Layer 5 of a small transformer language model trained on English Wikipedia (9 layers, counted from 0, width 128). Numbers have three digits each and are written without spaces.
A neuron's activation on a vector x is ReLU(gate . x) times (in . x), where the dot is the dot product.

Input weights of the MLP neurons that the questions are about. A number n stands for (n - 500) times 0.00078.
n2 gate: 464560460567511425347583380247485488353804523522288366550360482478532554426533340600540593610670326559464599624582305285328519441451447404514347426432418592385361609504411639644294462398558450580350578440381428459272630323361698529378511340500552644528580530421461383394327486496758564523530582475385599654381734850113518586522587383492580477379482508634684474106426466471445496474391
n23 gate: 493781664223367400366152741671483475286616575534538672558657513659534252671500500689345628414558339483690476507380584482557521621412418442493448463497539577658520387507396393561462582641715379536581602482425536461429514514500735493421788409486479566583558563454500438457559483543500493557559292388547559469490595694384473532469528362460472612420637568608535626554684597687402407213651
n41 gate: 481635608638197728419739508400383651668581772587450401406448398539398519553492415557252685543512504632382477452690488520528679674552488443446365284659603645658692548477504784245366492596335462605538650334424351511549500679639438364411492587344310621426396358616481659462474425596436379572441342409591321348531488169408470361358519705601376545679193734286566382508590383660712484457519
n45 gate: 598500336567635619380777640129417583308557683378591378452462322562625659724421343355422343823639398803423317423496623450580754488213551687467426416447386742458532444583400649488414504714549657685234563703223509554532631632669500512496488672380348542476459592743411438552571615539714452564538516305201570375554391525381313729389418736358422647629552487703625529604408710472487406285405
n59 gate: 418819350462410367587527706543454548449616457481530427552367537447696627529671700459553352625635297435671439492601689519411399398519676349339632376585407435512434566572526641348451629342500618382607384651343610588537459325409769561334658219637488416704564438266715557463500747300311507547642441388659519508389623386414556516560560561311353520576478338263370726306630414556458359197372
n65 gate: 551765396573584488560372550587363652168635554409460512352413370560512504605710448351392610363524560524614634371475658215253615580216367445667540427606578439430293427415348706543301417636464402634665438475302704612673357318697596633370803284525311573504628639525476376656481604338504249708402637457358387593231463387496208376281568588542384412443473303429427337403423563377350446496300
n88 gate: 369473833496612339558564504496465627738473303603418369652460324668500604561598430355395725613628570539661500303464367559416480402296407611400457436347766303341268691394602496285415520364446481354310444400354577431835512641457383629500543452536456653635461520524427282579470654520650466702263462404588340779512627469500462680457753543394321463771379695594465547516378447669776593641473
n98 gate: 572399369355448572497575479349765606443796443541493532236349368382683500426486535439406544528607614483520521253457230419283404545148633489658677480575613742617510567395591430541424662438565416525388759702558561464551380643406476671489414599471322601533607567453429517439424624432561558468285385538490563311504535388345469486517393479453646355367557294511290616555605356408398428476372
n123 gate: 445630688541478423519695641469358496416743370566544481700519645296511357817504459427474399615367467556733739603595563707321454463496462617606304446500636301353489389668277601365599454618262561527504553553416454614710471466559344783550415458604428384678500511305384548773679639408431261500451561464362407425312557298482340333614674403488441539653328426624530515566564496591613589563611
n141 gate: 368599348544240526297642429583306623730558477636522578320556343511770457638639391390616248496435514533407379470612500544336254540593534397514554237472659515426500773779525452429475466551403401439518678623600568544521701590445846642405579615323407628566460433575611409465507637670557354673283366321418675636360489467428364526478329358466518390441430515371350526374375549396459474482554
n143 gate: 717436615630481676558476365200399663444285648504365370431480568562632557770449492307519519740492734644542500580429685614750504454658696667370419362504492520394394433707268453485466472469504654633406701468439572482730481715496477523545565559364682777597342413556534465684419448560548564348402361534530574516543665527569329496538712728383245540453313492354555508630863516809617472519708
n199 gate: 548500472489753644497748726431602706471531442582347507533648531577490555378349726606437772441386649539634486259557441496468393500268669500624517473483568772688537638475510465586683558625396354500408518532342279471398490439559517570394441450453454395681590610504449768446500490435493575652397215376548570352436408489472623457337434469249559496335517496868563518496585547655472478472385
n207 gate: 513471589440602333510667486520613375538471510432510278326705413579410448513517493633490220394448461497468350295524387423514449622459500621507503551338524610544384668613321444594392438336438497565358416530559459685584500354639411265860503473456459533665684547551438467516503414545500416534520433195455308320487597656572403344470378533469582275620529503590457577431553500471396315219533
n214 gate: 489541652368315543660520198417374633484681457631397457669476287542697613345561473496340519531508451523549389516477403492375422435523516508519485460481702504469481452565574534395421496443628645651459625582583619696496379720298508511927489616468375312716481422351579599592504779583456645733454348496410569673314597074194519387591641573420481488350128556341531570484589559462280496446485
n239 gate: 582468645519569560311620560508467519470522601361304459469515521387468522599581605528464187409424431577457265632272461552466522219373620332640358461646745518615433409485652456339428534518403631436397202418414545653656468481616493285397421344541463672518612548466489449394731640474848439553762380564461383350707408672507589616612464413530431599496623420789702463485309375579585311412380
n249 gate: 406437707531514539323585613493411399691398504416739340540341513671473419679510589570582707740676531356466783620405434434335514414791514636608418339443409562486593312514649290594432294527598583564503510493439287376577537468452507483446548799606468603267551510563584394344458470592742457663517447386453339624538462579446597465473555507543360489596559500654703469389490315544452543555384
n251 gate: 701531450708571467525633574641360727596425041518332244530277311511465465531403611525421451636372521471496652359496683314298544238676533602638525324574529286390399455583597702461635467586574538716545573515666612610511394345471471568477514529578603522576289547422370221566432655578489496548460531415458374413464347626489472445518439575384557436514465496346637653395518619557377448234289
n2 in: 444361375595689515514530278318518515537646578539364368659162514640581695427576357567514644522422557500553439448430294365246408450555374481500525324504321547482357383594531576525461489479589619489290518772362381390321553304654629486335532434530632619434568383470465453577333445604865416526580479740539450525271679572280366500607536421526589605316503455672609311312594500398347571594354
n23 in: 630529477393549633582578571551503750360575446571401463691541394533494490478440421374342487441484497606743460602341619624216165361510411497572431583513510580624426586493299679468542343470591587325494584601422298706622624473490642566607621651329699493433526349459406312484631417555435432449360465565442576430694456453634474473366388513521342407520723328369513523500397579594410425374635
n41 in: 358360409606520397596360587434395462467314252280680447449334661468238342473548516261680461476512802540567496607237300350402381440402504698211380546547626212390301423439523548480710508476334679396715504738366392433664425578452396632538325252579927496538476626405555540418606296463429621641301348472312584633634602669468563701484540344479628735403488412487573427487496724606443558444580
n45 in: 679582310369465472402811514326513420358636459343562468388390409531426658500334620509376444794659346625111469243363585514769728580259417691482398329474545684676795526487534951478548486518614349560283432641294602425604746624744415669309593676514550384491407658573722509694681662325666570399451608732439683348577152518271513632443380504426349523648543495825616279756594601544531329455469
n59 in: 459326561430481327557347480587262484417576476627378457580607563569351500348339546325511258424337640542350704327570671415504512645621571576353614592511659542356582764623359745331406532515636429468519500426429659475545172331485660378484845597488402492331686609500466252504243441464480563753523315477593722381430601392304537383587196546512660504462522643560277589548400464541643567427652
n65 in: 408630415351718601277559626298463590580097727372667434509609806488464247626439330643309627749431444504648324576312608591517437459458555641673398559428467360463278531611492692304544335536202591271452330762500568614576778680480618427551528546593746393477553591483540687232485512694525516614784453504456545398368641582520672346544618541734565249623590449521557397718529445476570698578468
n88 in: 427405559722559395637572522362369448485559544586570389470569473546620684633620475459644579507528472518517574576507305639432482394604500463556332358428496351339308591837360620352510427357396459321442561611240460438606549601577637694452430536340608592493220386301304496650340530533383229602628551593593468666621646539524348507301745444390419695376357522445372553419585442628454551398308
n98 in: 503447385441439518490546581334469242479719577366391465568405350572427604374644473510514656418392622394637229704608605424465371712486690403591408523543521352444513464411619606366578500615392304688603559612497408548427247661418541418507442403320500661487534559493193466480271326567227417518517570410587558407462441462436380629486459439500486446507569660443469531429208281399424355425317
n123 in: 442589285537453523343712394163378411682507678255456440539352324526382547230422573378467614379500555515666345424380535548556429603541761608587511648278403541814600324341621375468475489533496304561418373515352470479443344636328562360339580437367530500539482396326590632397392475534325719538411354323403382592612493515667633432376423636408496523290599477224478363492485618626381565357387
n141 in: 568399555391483664521432496404424467607353379636614493500371584583500452503570452375700524497514483309592497507560349574404450514260243409520262423557482601240497590538279333456620665373340423371460669595735593358540626393552687704204435472607419483610497482315551669547353520554651297589451520320571587604493342423599558670462479434806528533528710597529497367417381403398318611555514
n143 in: 365647542461376206515316492476359560315741645325561608544417697409355365574565697444519515401670410599422638320551310380395344595411755384496591566403411596519522456450592485243496677424733489453659461617646761507600429516428317439409191570335609443463379570563422322150450558622476663465408769422552542584612550347286571519598682599448553599347731441480626723520642397440335461534477
n199 in: 643428588724554399591517626630384625612399594693493590647553706595520604497486544510713543388419705370640763301483576651646375558462650464440439500689583716538378370517631486473473549379601563359497264642497373481404597451422510595362372359507528514477365762605666629582558692567345613409469401517570571497562596428497517385372591558401361649346588436578227400429452539573696300469510
n207 in: 500648487445491326367428598421526389530632343459281714500628696440668560512689291298510494373374399628550388562673537645419373503484651577607475445435620468325410283397358519419528520560566364464469708607425480212553582467360545554523544610467572487399563561621528589589479598411467537658419614462347369487406536458541494686434408315347611557398598407653551481583580625503561675465427
n214 in: 300437460426609718451286592353545534273500441452630612388643572280472263555602504496280421366480528578252582546575448413588483569492550470412439625607803434488318606402622471688440863763391544386512450616464390462436882575398545622266577351710479504664443330303388882575481641563606516420434812224799333705562607545701528704452569325551622419406406330338504459636479546484397673480492
n239 in: 590637202281514653549405413310429530788636416386430410213646448454593319236539486445571634511507581337642635518681406421768475557594628496462602480631590575360500595543373454451427500535465304632614543330723584493372531460546256404544563561595641496469525507551694348517440544500408572270496551552299589344568496244472666688433563387636486663614602529437208607615536474479511419447475
n249 in: 416485390462381237403513455419437391458422506376503532344360623469475627586462569432368435528534656364348554354377594449519494591436562474519478643380343408529521533430448494599413676340534472638561506484652700494355338565365380481635325324256500468603553615451735377579569621533572583549567476661534415370599433373316488387644550308392654497601564464418456688371411539556449330475738
n251 in: 571689378562586337522663411441457481403436433274317217606507634374430482503431568317504504709025364486408544255463351544426622363504530538646399417627603358200633593504538366401596597547720756642549496390748534574528550496637475500526432456649570732448643643693556399353531531608403606567438371606303540457551544359493567349486443586387586519500486523658616606406645463606566459644464

Each question shows a token from some text and the vector x that enters the MLP there. A number n stands for (n - 500) times 0.0083.

" 3": 584459461515610572489631622442530573382452458311579478528413379457535431486378542458590407577474271512428485423489340508581600665574463506483516454347476462549519411433554618505483605650382534596498429593383605499603438603580467572347485579492663542303495457673557452686491468539646497321477660540381489466742491633527488634594432602508381494510427483508512402799488657455432442553519
Which of these neurons fires most? n45

"\n": 496343461536529477510470597485392568512425445420515479568417554450363470485577490483696404551553473499532460463514427455477517485314526502474507540645533387455493555508430471481535426513481568441499470528526474468589592528461480548503533560499597514185479603501413548605469468530498661704590656533512584413426554466458433421417379588619556554451575399564473500551491570452614464408481
Which three neurons fire most, strongest first? n65, n45, n251

" in": 491398537616418511459499596523634554442371438529489473473554390545396555478616497440471468475556494568252441421537492448527570513540541495456487600524618524395453517525588476521506501563466498524481507467511480219618496542411482512424481513533596474405458533463519475489472564481485557590459543504474454546440516514497420452446423525501586523467419484467507599630504562429631517456538
Which of these neurons fires most? n41

" II": 463404424357529611513562445656460463372342468478419522559396372596478342497355614682606603401447604491480263536477411446563464546438526308491555550512546528433490428394454370607729533508427485519528557646663430407466403547526634485422486544512604542465441574490572419380606596412682549655645654569447600517498577495563437497449334564627531464598479418330517638408560450442428550366419
The most active neuron and its activation: n98, at about 0.53

" cent": 522364556542409493547422464509675473451430354472520389580513643518484362470610580661668367495583298616518432415363374414556657541496626435427499530498535474535309427513523612533585425461385475597585579330540643540461511468643543618618535494434637642558483609483510403250476587439359460463595559419785553540590513430568436466532469522632420516436415350547449552596734576483347549535554
Which of these neurons fires most? n143

"ić": 540342514432529365511494594439576505474511440574455457615576533475447478448534467649723491548569522546499500512540293342521453589470430534478436593534544533521534533453423532505534376568481538505500447514549555228547428374469517504486432594510625487438549606571547563574532501495584639592562576570486551515434523522525329450408443583595521518474465408557438379526522610418577448311527
The most active neuron and its activation: n2, at about 0.71

"U": 551299365649630418475442553608561670311324444464530492370484443519393423460554433778632366482685306466571424413361426419589545550587345595537441508492577544362675521424466568456578616501362447536457532408499338429433577367480517537569326491460569456397615585470445527399538452544516493614624608654454464535517493558649458512454511578655405478375445351506617522335546448351405588536493
Which two neurons fire most, strongest first? n2, n65

" All": 508435465562512538571487594583351656406415419523492575605380628448343611523527619620534527511523456386517377507598531446544552530411478504530490660370358534419446580563434308538514450421435572472577440472636496345389489635515554602383534498542587427412283607525589526349526532411431653563547626528395446553587647489622408591464571413584413457525418490377463403585499486468420538418646
Which of these neurons fires most? n143

" and": 508513483446340467501468435617589567483344416506624492627499523461354551554454434559540653540483627599441491596544654552431488505599576458468480535559641448457410523482498486597566522488436567542480542525489471248496466444370387470640481523353599450443473549558603527554642430519475663538528595439534530612609511486490491446480445434595426508412397576426573456466447520546584554627610
Which three neurons fire most, strongest first? n41, n249, n214

" the": 484469587467460461525475544497419512508354448420444488468503585508416549453550520572559388453462537562374460524565443497461442495484484474462497494542542495352538332475428529452502475468527523546511473476469466205533546490506502456520537497440404517463494522578578531459406404556411641506528514542509484546427565514561485456554390405574415576500490510497541473541510498486538536505492
The most active neuron and its activation: n41, at about 0.17

"ata": 449430401551471549567339536551508538433615467336501499466348579580447572462539656617575633539668440360522628503659448455341610652425503391521581481535548484440469537479593517594538503702572440594535483685390521407386536525446464555454413573303542507344529634444623485386386400406532511587580612529620377553439469457665492477443396492671522485481483392498464564525499446453437283569521
The most active neuron and its activation: n98, at about 2.1

"he": 382450470642410463641539552469633450497244315505432437741464519530522218449592526637411402602622502403380497497597425538418462578700500343515387552452537635670517510517654728435481520475465473576565607521504583432551573315487347357468521501508406538568613475443553496555565434358490672540588597374613447482737622460523410520678405489497605371436662282546517654470482516587537537532498
The most active neuron and its activation: n59, at about 0.62

" B": 466390432552361423511393545517621580523579459488468503498526573430521379525550539498470331434382427502414362412489459525515496534324498468489641785514429508541369538454502472706583520371444597481606482602578445430442503536520485504332439602523653536534421410461522505325360389755414549422636554521508460593483551535494394551426370605527505509506468453396528459456498518352558595287579
Which of these neurons fires most? n141

"ur": 637308465440552294423549394540393528394396512601456444529432564434519304433553526527561403511396026419433482520539390451383589467540454545491485563627529441560412616297571619434459536605589375631553646500618402503419579472520413443541626377438624623527616407457394506478552542457239569360494531380544473319467647514543498549617320483681574583350631606533547431695546503415483793417561
Which three neurons fire most, strongest first? n251, n207, n23

" oper": 471452451547309620445511405497523352459423494675532551506508679341496520435595537558614321534459330543462377486231540473386472488480365504492576546607697520710636580465474453466661428443544398506472439436494436555525548469455660568313380438479518610417317669580681523415485596479375565460459626630564595512482372525580577453456435529527533544492436557694306517509591549441510425644633
Which of these neurons fires most? n141

" a": 354488509337434350467451466556445440457316478266466510485618545534336558491512528626546475609567511551343509511549468488511490587562493438456501801520466468442462426453439581378606499344524486474535372566372519342388583506433498508413526445591539508476637442484595492602433468415582483454548605504556473572399554491618508514540471530540470533564496617495588551422560546471500595591514
The most active neuron and its activation: n59, at about 0.29

" d": 507398473519383573510456521472649617471522408430575570715601577414532358573554486541508416507466441545333431428520514415462465597540494257392483737381450546685264524463487314484642408528431517485528514334413320521345431380572663582281399519658531639443424467526623541528540403439504525453491651560699599528473502537450403539400440442457559437451437456473411519589506568393465631361589
Which two neurons fire most, strongest first? n23, n2

"°N": 491268519575541402438449370742599411477491295508534401477667480417506689385504476553720576531535657700389538464695492292549311597455430595489496596740388618449562442565523640400544414400614517562551467451497381548263405287420457518649497641708502444620411490481455434387502475477474411686461393613519555641584522502410409501569554377476464422436483465308466417531495433523466606474596
Which of these neurons fires most? n2

" 20": 512603494476548440332488612598451563436387447425467502726504485470423507502522448440527504543528407546493540439530522356534498480668407510514506492391514537544614281490546493508644493518537578572446490512567547464640344460553426460506476483606446520288601530534663384462592554469476433474485591546452531427753431588570609625445425546503508444503653410499485435585385697396467573402568
Which two neurons fire most, strongest first? n45, n251

" to": 552362551554522490630493610468559559465358336453428523586401526477448480515620453493656502566483454531328546449521314488489499502426458434480479564513594510374449505535482485461521413466507510462536534576500567209485450495445447505498545525570663469490511625638545523572582433387532651571537638585458514501478562563549443478373515582550535511475421443547484466508557577462599403476520
Which three neurons fire most, strongest first? n88, n251, n2

" st": 469461553351415481553577400701692452621506454453440617619492501492599510500474469455491382572467250569484497519557530582377673524606494522390538719372609471619365529466511533463663548389526375700567481597506391586434425402620443510534474407522600471517466458478581648438441497458526471485594424484589711541440504427560599350632360435762412456498431397552325430564352670453666655524640
Which of these neurons fires most? n59

"b": 457432476470526538568492550550645493597357261323531462635460516433476411432536539400473437369345193482566333382538731380425547594532435426593509451411505426801313442377422641630564596451346414576405583495475520415450596532475477431306560597769643403552533446360557487544569489460416687360617650448615460629451617418529443513511502436305524522580423473467546504639405453414654687379547
The most active neuron and its activation: n123, at about 0.35

" one": 414293533554477650490524527510293625464431489436493532557532676545365458466582565608556513555453602447464516552563586339599392378504518471487485624530456447470484437422554518420675525416487493491431432518614499371498438635507340525610503497627553501359476530502600502519441646344583682601636685568471560623370609534608547487475494525525354467587560552446504510611549401419348530406627
Which two neurons fire most, strongest first? n143, n249

" |": 484395485495480498539512556472605518509449455474529478491508504403438499479511493522589587514486539489540457534502514446512511479457506481537476528566554459495495407501446535447519413531489504479509479536470493219512486518463505566576551567559558514388453535493282495600368413459458551522491594528498518446502516502512486560488370453568483493506477405592500478552534570438520324421469
The most active neuron and its activation: n98, at about 0.54

"c": 529435588273362443506353633575582406579527614378492453533528588527484294539471629609422398375562333631431431453441448685544472485640519518547333435397475602498325462438502667608551394632413530397485453519516438571508553478459468498596558597496436579541502604474603462403355327480448517554553801573553475507587358497600376475560576221533555424540373312443563481513489595352530481490742
Which two neurons fire most, strongest first? n23, n207

"i": 446400474591488552532417450489487438495591481595370467579528595628520375517438550691740566546479532521454544491573514433454521591514418473609325598492613518576483548418489432706601522728425525602484534526608544346435561341455390409433342520476611476442489495529586450507403492374431458467477483581658566530536534584446561510597396573572425549523537436524538522463475559330573543536409
The most active neuron and its activation: n2, at about 0.95

" se": 427478363221351458543634556511601316515469350559489515454564503450468577498427420561590311481386506464397339527638512470360519619521386552553633593482597524496515614505544496324697460384420394528557526491433446418515380415603280582348531371580568504398464440541569484521501594394461475529674624515559520582466554545605524541498529542600488440551514494523418382415639526474387338547737
Which three neurons fire most, strongest first? n59, n207, n141

"ie": 514435435415529642431547404671484433510427531593522596387679565478443381431440419445536547551651509564473481517505409281388354467418493359707427520389597357519484529422587628658527584501343408469544456505540603398599448453548285538467478368572546602578550400470502437747504506582617633476502619417624538463460537546571516584531289633507481621383421484367530328550419437416583836568573
Which of these neurons fires most? n65

"ov": 590342550320560479665465563596619642368542413594429396594639615585569575557532504520580454454379323622608416525441417447623500617565522576550377540515535476630598557362489441527495556567501521466479507469594468365593484445486490303721434572548497468516570553339561347452332493420435699535732445619408572421569494533637445562670439568603468557506539365382429518259564383548447531410625
Which three neurons fire most, strongest first? n23, n59, n239

" took": 479359476602502473538473487375343421595522363563492464443520571542592496520542442425348497531512339334512476450474434533550627548526454450481487685485605555430298441584518432433548540474490468387463356371616622310473521472453488711541419506480692447528481551489613464413628471415588616472448619490610471550552583483565493502456497381580384461540467435596410464571631575462532401548765
Which of these neurons fires most? n88

"ull": 425558393579553493475650637492424652507414517511546495646567576446321545467510540551482491432618310477510499374506510501591544527731409387519400748503552696485393390433559548456512614507452508471529387386557428334397485660430466542526585477511525520519466513482532423589579458513335563396615769490504353525527491590445420393627538355516523690349436573578442351555484307501434549547656
Which of these neurons fires most? n123

"ob": 516542457433423535599409566522797401535333328406416502470477574380457303550581543475396405593526324666516556369505505588590426501546558484583452496523653361645425567395396685606673510485452492506506496512576542364545373409582491464509569429512615379468592599395519405480521619354612569454476606550410370604279540479676556545523415582566435515397281450585443444539419450391473567525547
Which of these neurons fires most? n65

"ful": 608579558527570435516516589521520575505338434533487537548547588424438542447425421592616513403630498585456481389645559416547392560610419602501441604608471605566557377405465438445533569462380512453539477491649400275530612561507472474541374504368620467532529422560681449499663535407502533516573550493521417528478580482479539489440470487466504538385397470364521372621503350553398641519484
The most active neuron and its activation: n199, at about 0.3